Layer 4 of a small transformer language model trained on English Wikipedia (9 layers, counted from 0, width 128). Numbers have three digits each and are written without spaces.
A neuron's activation on a vector x is GELU(weights . x), where the dot is the dot product.

Input weights of the MLP neurons that the questions are about. A number n stands for (n - 500) times 0.0014.
n24: 362384418389443397608454495459403576494637519593587648582658414619572590526343349448451502439176579577288544511560486548446675625432683337488520527503582474482413468450553340518566506506634587580435630488519512445506517569364405432437425604424449450451527405491620438424609476370693663523616361492533585344446525527616489559512320385585438479374444624483446381574466626576402533251556
n31: 725551574543579643408669467408336262343496377587247512259455572673686483666286351517496372465405602743453691504486477405347397500602492504632243426255663552630463614500582598293510668692435460433773336440538433516641492561543635519412346420519402426559574241512483658202964433381557416462632316375542445604484542353630671492711492479468293579722346452473624472488720602467588481460397
n98: 684439562559422529353342634425570488417407316402480636504602469421516664492393327438275416508543596644538408461579421378406379500464580489421569363556538074516467580368698751548490489650564500594727399559605751417868544369386275392399336772463445725449452535713401840427670463472452277487224504451554575587512578355406649428440580297532816484854519520474496543560700462482701591465593
n100: 519531743453450479258596451513553664551359412413378596461753195442629710548320410674459484468533572725409564589535631396615427727353558407557402379471470308411542575483524641630566506615573491743547407533407468524559527516612412405402497379465336579630675503621500440316515588562440665392457531533560541648454357545638525425527490489507531636758461432616588401562635400543322577357783
n124: 440467645528627434532517524414372542537590568432551558451520566340596555440569556295448482513555413441674447649600648605736543606349532475276455520354637474436469497370717459339838330452714663503437591485394459348394686666475573429606562457540426678536412490345369547222411392598568459537497574394448549305383453608522653503416433407387631428253379575622506490426402475512579468489645
n145: 411372536536569549567472555470605646446476671586572385451541444621510704405430525423525436218651459515575608670546852397597450718442215481419597534375364663541628734470613589557441398520407631401397476460601247360552419396618471431336345716388481700487456563417472515445539402521528249567486568447500644360562415544462557486530701455480645369514564468399425578537570450337636570515452
n162: 782558768523675384617340535636353603504500496211487508353509340389483263689465333576496412667167273643395698496617440622653362457336435779487595426520463496522215392740092851423561290372582558396563444502488399496491547259704520417458671508409306397709427567483491682566572624361576531544675565451478591496408779513564484582594364629667384356441720596539789384384214446355441569519604
n171: 500531393221526381428635580564647559348490687504371701576457312599777528546532323723292498213429565705512537463552565687559676477361696656560327392596440496469206500603597570623660370323512507560726426498389410519633565579520474475431570300574465523485531474481390459685429750360603516630512558476409598345396528523504690103477321234611646696379529505554550448488400556278402431453740
n219: 528407848477604357500428418279464372483856401553667454419587267607741535367398364630425414451483496591459592363579609719557441551375520549505636539568462547660544504337631844703568488172308826416568483425544504662601226347309217500434672746532273522341565432581434580367412656361560509598599682477438863517295440496557548465534380678303728513536704640664528362560383464450513561281639
n240: 677489621537549638674679762357492658469623641480440295455635369469424540469593438687381407500302312555421636591420695516304554699283403589541538449453411458579448697437500397630562246383496680317566670387449436268556434434732317562436712604518214595393449535465677594364469740385394383617525559442177507496557493706489460697296512682523629492587310493607413265402426233546473504487437
n253: 514479366491445543374651473544525577538492465633503477225647526665400543648381503515426516494275423479513545471476539587527538441336472480280494626569456477479530491429449503464520430620667559488425632535528433696561344544441528451468482270645481592249500413485177458491597497425456469444674599373555515477474395467559503509533709350423702436381593628549623494443556575526716472513542
n267: 563649662411497674579357658546430448503494605404596503448524573413503435695368560290494502376601470512190571630470582527541733430470436621493455466406506540423284325560198558318416585552589667543617778574431341536394303374543580254388452490571599382624568589636386429552556361578525289479535371547403589460500594564629541541530557413557429572447761454542488422321363482461632656526463
n275: 347312708455442445453496542531357442535510409478457617448680312447496522458237641478415498383479355537455556541514460709742375567418570477289483568507695367603724376242400479652689443493775727579247618586444449510482412480429402500628674650676353457500372323298402450370547493618424617492626397525445711587483467536483652354397489288493564482474440507535572521670382511506413594445772
n278: 542314661490719527476647453615503574394601684381536481476225446321572358651587585564482469515224529565418526484452430618510428484487491506497466396416520497497484335497637490523527249512425581648466536560470530293214702397721475372605437494577437552553387437602639566596491497373707520467645519415437585468487503487500804503597423413461429319368515486580586566646285595437468451578493
n281: 612289349662690516754659597492794777473552359465473437312484655671469661427643528301528409344560281557565422519474601539445466530770464449368309341607393523523473427431643380515551605507524583418528388517539299311426424220342445507379504496669465492351604575440433815415412369496571188645492473510362513526552586438367507573427748659481343469419409519443376626462876419479741551500457
n288: 611532526554717504682414589415476489601539597596320553210480303812612500696423232480337428493264445528396462405588618308368696652717362596443417397402517446520319689359429516531474238655579567741426389456529653434508520474662680391610548647529540378619445508419319649269629447762660322509648480255350627411527372310504767504610754459379618520475548485477518519587594265430616429487333
n359: 542526426350741432669314548448521473504774406388587705237694664637558487598378320678522470392536724568353410598508527364334679411545461515628500784338596576671575606585500595304646596394470573433594516459454245496504617481470457621493413560755429631480250724440391572689601631096523504481364627350634614468524530467531709324655447298585183367654778444359474559177589419420360592455373
n381: 357559583628836392716478622305547523507475436447436466356388493679444362666521471252637429516503441524415454440606328454532639417649451369413629402400539534667528562490304633355535363597375559527638315434413507319521521432460523381597627537672366263598465480636464843480525514532494575440475598637436547770429641626487539639500497554500286581511582509560446467427345402466456418286657
n389: 553585511599668543532477649184469312660460324243688310684462482716515292410446342602583431407529470645488533406566475569653562332179464550472507614507631633538657500219352599519478610543396578570733534400310404385446362430309493524324634600600483368555621304726631543475527555527392554544606511602504619370299483511468556636417358566676613657441746664519510565496300555423567560230530
n400: 543406728552645250578341541566444468784686237441411657565479586430411504558577448431538382575730595464553581592455445163301565484654476476383293575388641704579648500529500848604660582504244440650657441439368564762691273286430373477519301716607439579488446418406462474744408483353400337608383755573645380332419824517449488450583463367314400479539539529397550355604738456170651551477542
n415: 520429408522676408567430654486629572602449533507660517674529598525380649404595631415428412487486393463598424689529667713478469422654547490229411349550357535571282261372500475454524289407337641573470608518380562482271535470526409378382515416507484568355750598521613764280387426270424372690522568534584473433507688765563507614646567529720578286556453504532477541529474463348675712508432
n425: 452377739536460705465556564399489386422784547646628556507334430497746434677521482207381496406328469434439473553558749548510596497216535397479493541440723678490410527612424424558739474389424748483486579427376455440670459567346318544549528540466519702570534587440224455503500486552478430532607442405402715409391459493558605384558483331524544455403474438607588477483408375467503613511576
n434: 603580493459565489550463618377555500560487340482471572389356643496449445450328519633487422450662514519312494668423324550547597546550752266611456439405701640553431436507643414539675650439719369617753321456497405444464609440481571615427627493559333325604329357486496600490591779285355599467330400646551566650455484700670384336550521533571472815664476429412621373482389426516347520265575
n441: 607523404531557588521362510631401514401507537436620536669478344453556338507470349332517457570386463681332490727462327463823439544271577531508542697462677475138383577537243634375515379489574663539469459467497334573297540590628440350662380572517534433744578359569526591369536435649640344523404341568314619413296466522535534433485171283478360421554772553570395436681442658480612517557678
n454: 623472457514547322643454546446646734503475595518493646654413611439367711373528684375462462308603521557460515629537519587511466326696409539374618611443530317620489414366431566442532323298478723447464438541699475341475589417467356427392318446500576552480590567510454749440391386305344298481371417533482714561457672600500433617613422440640541360403432391645516493617582633439719714599503
n506: 478673337483661490641500533346466487487378494656642381400369611516307415354151618404613479579593411590321556564514516439375513309577491731673503761472702513556415424487513490354514674433574566448622523440407316431557490367427557531494524523534561443548370523559371535580600411530546637385645330596428393683519583630646553660513642404635444530458682477473567622510469298456497531288282
n525: 751548659270566762457609571489539695642422479346500504555542308324385496470551373449517437443409447550504423682469398642442423403311650447327532481392559511228481274290572717323513259398488554903373534602521415511469691567428421266676588419455357572438697578785523723380607652458350380485649367467570538481376500637493591402474526418440515392765539531643472478576319543560552432629534
n595: 635658339320451387339484426504480451592451368492377376706386305554314392550568508613518435349225687814624624455418482504468443249551570691549321410543514531508306305547563347582503697466649451704386186601711604657734562318557500529423369542400374578356637733557612527620586424516583496647431359500632533450496565571390449562659504375481450619504423413535701391293703847295492540577571
n632: 549367483431677297463649614479594454328508476367544386220628142552257260335451705680508436265462452508565558596391488575513398625801410455251500666395648278282655535435623702904467484412629684445386605410399647868376586459537450580621207641620528395386705555406781442487531567785560272722659321485563433410517625596704455352622280446612405500600665421554400420674600687376555615438355
n651: 458682468374507632493185689278446601600510548718557391660701507864439542470430291582448396543467373622341480565441598508672504422598599447590539462375627555365622661672587315290534268594436473402571523420444554463622708672634393559611649485493538380485651360382554685319487787432239415627293583493542551563453524575475556556433277481560504553677646428485417638275359669373441511475496
n659: 367589739600534361530500642527704485523670659496448534668624643578689504488264409418167467537404441483588545542639567244540411586480306381451496528420473224611480694559667365551612359443601532515720381493544508492556590415579466401759383574776205750573536616333427556428476447289398658370257484296565587516362504659630401326709551569315500403591500313709566424551603376542368582448615
n694: 475554583507384566264593446651486430599742595500208497555706657414619312447438630469423496355587470570546429423554497493568438437493547425267564722330474454654378290490433406500553534401560635516409557513460442700544526425528494395491558582506371614555222464539726465343462576588491407526503503445736494339413540530563537560680361262434583497405487413533706519483694699476546610426746

Each question shows a token from some text and the vector x that enters the MLP there. A number n stands for (n - 500) times 0.021.

" of": 494504532490538533507542488491507468478519538487502495448465482471474535481537457504529901416494495439519425472499524506499530472485486469485529454522492474514498516493516517511464482527478493480482500500525498482545511530510561503520468546478521485546529519498498426532428484494499496488481516430504480471533385513467472498494500481504488579513489497481450502500441561603513462564455
Which neuron fires most, and how strongly? n145, at about 0.31

"1": 486501500529512487492462446518498468511475523489498490584540508443487545491508523477494893472547468396516441478503509474511482502484488435477523490515492549493514481456539503532397468505489474531491498500490534459466480498468471524501495494451546532500530557483496464493377442476482501485478485491511481481531488526470458524507487518497514505500456496493448528515530506535509471496521
Which neuron fires most, and how strongly? n415, at about 1.4

" In": 527505486499486526491467538508467477481439532498460455485512500459471497459522489510515912541526525468516506488498507505462524494483441518519505506481507535495543544525510541538391462469492455498492498500519497498506513480484566509533464508457489521489486511485498431512457496558500510493506516541460471498479468525456484459505499512508506546459482496493463494480496458517507446540491
Which neuron fires most, and how strongly? n145, at about 0.18

"ag": 495495471501525493509501337475531483488505561514479528579525564525558517504517498493464873464540557413467451459499463477481496508487427471514522524508465470531520529468520482513436484603487517492497482500537483508465505510522556553513503464519498522503527539453488431501430502433487545482518456496500468500495448522509463445530513525481509521536459497532424457492488489574432503501516
Which neuron fires most, and how strongly? n659, at about 3.9

")": 480492505513510457502453482510498458537456501495496513563531515430493489469560535482526918547529513373518440531500505498503464498504485494470486508510523527499507479502456515512500480540490512483498516500470498522475485533491488491501485461492516502500489536494525449504384481496483495495487506550488470489530481510478460488473548511463476459503485498497453540494488518406503442542490
Which two neurons fire most, strongest first? n400, n415

"0": 504508490553496522476493394488508445513463524475450513504445527501512511493505492492504912509510509532457493477502460480444480507519469487528475470527491518572483519510514526500349514561488437472564459500517485487493481525457595537489495460479514478530499502507481487461512457483498491490532487551466450507532474484484480504482525545491486517503500498434494533510533486567502475494447
The neuron with the highest activation: n31

"4": 491502505534444489494474440508501481504473536480516526542526504444482511469499492479473931499583483385483432480503479480490492501497492489479499492502488514515496485494521533509405469486507479535489484500522534513467464524468452474494493489443534520522531523494459462505366451486491502486496522522519472507547485470473471520497464501514534508507493497510479533521502528540502457508485
The neuron with the highest activation: n454

" ": 493507494550527519505509391493505480510509531462496528497435542501452519504547500510535925517507507456492485483498479486469496505523475514507488484556498565546503528508463503478401486524495418470469484500514510478396504510465538509496528465484520468476463548501500512507488504492494468492533502527436447505536445513465510501473524505489476483501506499442411524498488462565499488503471
The neuron with the highest activation: n281

" L": 495513505500508486487513455495490532543473539464501503467472515441445468486529496508545896612481496450483499445499510514497496473469482510498541422504486556509474511504491495474446495546505443508488503500549492485476482510504587486490534484420506502459503507505494496500436497497496548481593506492488475496503462530473468542442488549506456479497486498493500490473470495554446477513565
The neuron with the highest activation: n162

" |": 506492497493511498491522425525479503513505490496459497488489508470487496507517483522528937512485513413452481478495446497532484503507502482496512496506496519479507511492492531474428496492467451506495501500499503512448510539518503494498490450447503501517501507516516484528479511477495485498491476528511475487523461503415535478496475486479463501481494499452443533500492563557509490635528
Which three neurons fire most, strongest first? n278, n441, n525

"ub": 505495475489495500476441551499525542511521503480532566509473510496489452512535477507461875530562510562448442497500460475499507546490531532547489473484457466479534518529544516478520502541499490517520523500539498498447505508454590554496473449477467523532484522485470458505430502476489544486493497492500499500454381526417496487486463492501476544533498496452392495498514519532438478499507
Which neuron fires most, and how strongly? n359, at about 2

".": 505499472513447533495466427499548544503469511498499499569468494469504507500568482493480946511520488463492444511498507513450501501502507457490505456530505531532480493510528483506482477514495470456514505500504480471465487514494512533486512463520544484494470507493489486507366491474487479497461507515460494494517461505463503482488526506526507500450494499439430569503495465470518480579504
The neuron with the highest activation: n281

" Ch": 469505510498492481502470554545477467515483483527530522523450526474487480509538505519555872600493497412517477459501472526492447473496493488541443377550502481480526472533469518494429488548501462465474492500504472500549496550482532503507503465447483444535480512519517497498408485513480548488541484539542445516513472524460492469481486553543448559544507499476463486473473493462428466526532
Which two neurons fire most, strongest first? n381, n162

"9": 514496517550423495499498486500497470496427538482467544514533503452461510438513525480470923507544529414458467475501489498477508503498468497530496522543498481529501520509486531549392486498505466510512469500530534487514494534487526527500454476457546523522502500507465474465397457508498484490492525510474517508494500490459482497463520480446494514476452498515459524518491513543504465515481
The neuron with the highest activation: n454

"2": 495500527556478512489494415518516443519480544482482474504427537507508514497512488491493903509487528548467508453504443461445489514531505532510481467528494537530504524500499493498386511526482378484496471500525521477477481510459524530500484466452544471504488519477470494502475444496506511488497481563481451521532459500462527486446552524494474515477519498417462541509515453560517497499486
Which neuron fires most, and how strongly? n506, at about 0.58

"|---|---|---|---|---|---|---|": 522478474495424458490455570492507539528508473526501494435409479551485509499530489529511861561607525357522539471497447519433443513506486489511531527486527511467543540513452559542473503513490420530514514500510505501515455518445528498499483472466474527469484521476448470497538484467483483497474495559544471481544428553452438506514546516496490527506505498362525474503491548481474448576489
The neuron with the highest activation: n400

" cities": 502498525501480488500462348497448521476491521496468522459422490496535489495510568489528888556560460358501503468498515522522480486512498480504535499485479506483509546489489514552512499532513484433497494500538512500502481496469554555497500500505548497470525467516486402494489527505498496498547440515513433471455501489471463452474480557503523525515484496471421507505525558568507495533486
The neuron with the highest activation: n632

"re": 481482526496517525490502447430493512505547558492479500485485453446523528508509504503518903537484525513471494460502539529470473503494432486530585515527455483526493498523506501525442486506479515449479521500555532531467496515472428582505519546486492512521486539497484423541327503485494507487513506570483503489511470501450493449487478528512509490541427499497483470490502553563447468468518
Which three neurons fire most, strongest first? n219, n240, n425

" Rom": 492492539486459485485555433443518474496480485517522516464548530456493475478522526497477828496534515466487461488498488564490433507544490515535497480611480537536498512461535536470418474475479501481466506500527536539487489556499558467519514488380513507562499545473483454474389509482509548475519464433558500508507369540462455533473526537495503510588497497441543496476454464495439471485522
Which two neurons fire most, strongest first? n100, n219

" Fernández": 464489559502511495476538409491489477506486535515500505491525480441524492491488516503478907543567499423517449483502486545519466514452485471493522535510479532555501495482502530515454485489483484487471525500495490484446481510417509507497519479426499506495496526512477412463440527512497542482525478501491498511484389502475496505468511511490524472524469499463497539505484495597491491500533
The neuron with the highest activation: n275

"ica": 449490532505508487470490454465514475518505518520528552480537471505557505505517477503493912567488464450457444449501488482475480481475511418491483488503461523522519527522491530511498478518487478505489541500498478507486498533461473505505525501532510530491520526517453409528374498492491513487537500558541480506526427464475464500454501513503484506504493498499449495514470509570469511515483
Which neuron fires most, and how strongly? n425, at about 1.2

" worked": 519487512508518476478488516513507533503451541476495488467486473451461463471525519521489863535466463329463468490499463450504496544536452488487472486548497508482502549501561505552450500505500519503504541500498583524479527512468521579501487479487564490487510510487465379547470501491488504495567510566519421484556501548495465446485503488499501485493504498404447482501512519554500498512515
The neuron with the highest activation: n632

" Su": 493491536501496496479518427501487504500486523507517518528498537424445454523502501529502890558472528352469438423500461496533465474459445469528518509507483525526471495502491522527459477507485525504523517500501524474491546499457586550488526476376470521525479547521506474477405501469515546480560541559511513506473426520459453507499508517492499540488448497519491472490470529630427502485494
Which neuron fires most, and how strongly? n278, at about 0.39

" York": 481500450507396473514560419472499478511499502469478550474487505433490443466466513488529883464596505465482365459500482473493533494511481480474568498584468534517493524479563496506385522518507516517522522500523514513469494480461632541500512503456550517488494456506509412448416522525499507488511498472497504463527459541501443549499489489473518519542484497445511573529475481615498467496518
The neuron with the highest activation: n694

"í": 465498567504504493473558359434506459492515549484511473519468502483618523494494505506504848412553506516493459432501485542493500495483458455527563520560445526494490549398536520517405462491478520473522528500493466540531492542457510564495513512511508498491498539506495455480405504486495532479459498570543491496501407537477438487518507478484492531514495496506379521495503559631442445466539
The neuron with the highest activation: n219

"ado": 452479510492515525477477379481517502503511534482506530498515485498554510519501508508519892526526507446500503485498505474490494511450461468499536518516496528511530486454462525491479462505482532511488545500506523525453479522439472525511519519489493526518504501506501404505458496513491514482509480542499496491525424476454498484463492512474493509515475497475469530514492518551488467473512
The neuron with the highest activation: n275

" but": 493503433489405473523513433527475492515462482506487470512503450492462460542555500504484906498470520461519486513496484499483476474517464517514573476615494542490487486479547492513453536486493452469505490500534486491499497547476510546515520478460576499479472507495464397511435531507496494499501490521453505523542535510502478484488507550486535545536488497469486484495480501436499471532527
The neuron with the highest activation: n595

" Rag": 494504481495544522477417498491530508488490543486478480507534543465484533439503475526512883456552546452457485495499465524534501498512451495531467514452464486492499483523565509486474495534506416492527487500536537491478497538527589555500537434476500451496463533512520460546516521505492553486474464529447439494496439536463535428528481493472505564537457498503402508476495522435460463472520
Which two neurons fire most, strongest first? n434, n171

"5": 459492443538520509497509513511525490531507515488516487583478539485451537465502517484520888517546516388532513521503472478486468478530496490460518475534455522533528500476498516464373466482484451502502503500482530509406479510452474514487484464465535544472504528480465468472363449453485511487526503536518483506548489517477459498474554504495504479483465498443464543531516478571516513498477
Which two neurons fire most, strongest first? n415, n454

" Kab": 508489510506442483491544465504515564501470472522542507477508527435486522494515528506479860484530545384540455488499405482493528504502475425546494440548461501494547466473521456515491493502488464511507519500494533537517533532475501544517526423447547532477509486518505476455470488540493566482466483567485476502461391554440491479502519500470525512480498498470415472507473559593401491470507
Which two neurons fire most, strongest first? n100, n434

"ong": 490496514497520472496467422543482451499445512506487499528505465508524533519494500497519900432431525450522497452501506452509477471520392474530505538568468540486538514520502488515420500554527480468510509500534494512511527469500527574508486520479493485508535521504506401507416460536496492488497454567509454512505428508500480464521491490500483519471494497495486521505505573498479476491501
Which two neurons fire most, strongest first? n595, n632

"3": 474489491534510520474482464517525499508479514468493487559490508447496539477508486483506893527580499437508484477500481499476469498504508454481524463521511497501493498464511505512293457513509495520492491500490506511495469517426498492511489465443570529512477520498461468502462471512486507483483504501517514499522502475480491476479500511473494519513474496494460535511539493553520477511520
The neuron with the highest activation: n98

" her": 451500485507431539503557464509506523503470524492456479472492473476445511469521521510522887475470450509453486490500518473487467494523457494477533517499462495469504510490531455519374508554506516505503500500472540506542495558552485560505486496518561462505474523510534388501433506523494511484504511568502475558515471505521462522456493470504476480503486499450483501490502528598488460509538
Which three neurons fire most, strongest first? n632, n100, n253

" sil": 514486584507474529489464352510502516468498550516446460468462458483558494508528506506526834539448459465533481499500508520535470486487424486544573506456446551515496516456504550543425480495522448446529528500506563531473480419465543602473522534497457510549516572495476457538419513469499501484476529595519464493576357567509490480462514510497467495467490497461464460474482508598432446444547
The neuron with the highest activation: n219

" y": 507491539493527506494561407464529449489511506497553513520465489414544483456515480521501894559515449395436431494501486499466457524480430480504572479535501516522504499483498540534466461457496532433524517500505506519414506539494448573515529542516497474465549475499504448489425505478484550486505486420478512555508422499493444514504517535495511468555496497522450478518488487650466473528496
Which three neurons fire most, strongest first? n219, n240, n659

" El": 501504525515549516502489458508491413495473570505526516512455478464506451495504479508542893528571520507466497483502442564488455463449471526538491498502454569523530527472474508511401483512470521486538503500489471512493487447462521528464515518511487461491472534506476467518369554473496551483498542546501539540471429541452494468468445511520488531521475498506384528497488483580463470493511
The neuron with the highest activation: n389

"%": 495505427512495508506493493480485461519494530490468504528444573501470512486503505502495913590503506360546488519500478528497444491506526511468529507543485474556521514537515502474457472490484464440502512500509452515444488558508506495484526436552522497498508519495494432486399496493487494493531459519463464478529478507503458502470501512536500465489507499416488541512490448562509500553470
Which three neurons fire most, strongest first? n415, n253, n506

" Will": 467485443489430540489482454544493473518411483489491533483518476480495489458509507519512906500544521486533505524500464499525483482471501496527441454509485538503504490465500501483401526496517517525446484500498487508498483526485568499483528511394510486548425491502520420471378514487504528491521492518514491551545510499465503548532495518566503534497480499438523514511454510577467507530482
The neuron with the highest activation: n275

" l": 523491566505537519482523460489499478516497547475484480472461470475512470503559473521491877564485491425454522449500485522483441470393455499514561456537463511506497502555483551495390482553512491459523503500529506506476495462547510505479572508512522535478504562502497464502435528483482502493541479479487460505490394539485483539457466554552458481530495499514501449497469491549423494517542
Which three neurons fire most, strongest first? n162, n240, n278

" Rafael": 475489523499469514481485416469535485486463495517505515484491482477525489480479505521530908554600470449439441474500492521524455502448509483523511510527468566522481502440487530502456493482483464504476525500520453512446491503427508533481539502470527478498469508514472428506429500501496539484519491521484507528513440504462494497484513503518494516508509498483477544504479504530511485492552
The neuron with the highest activation: n275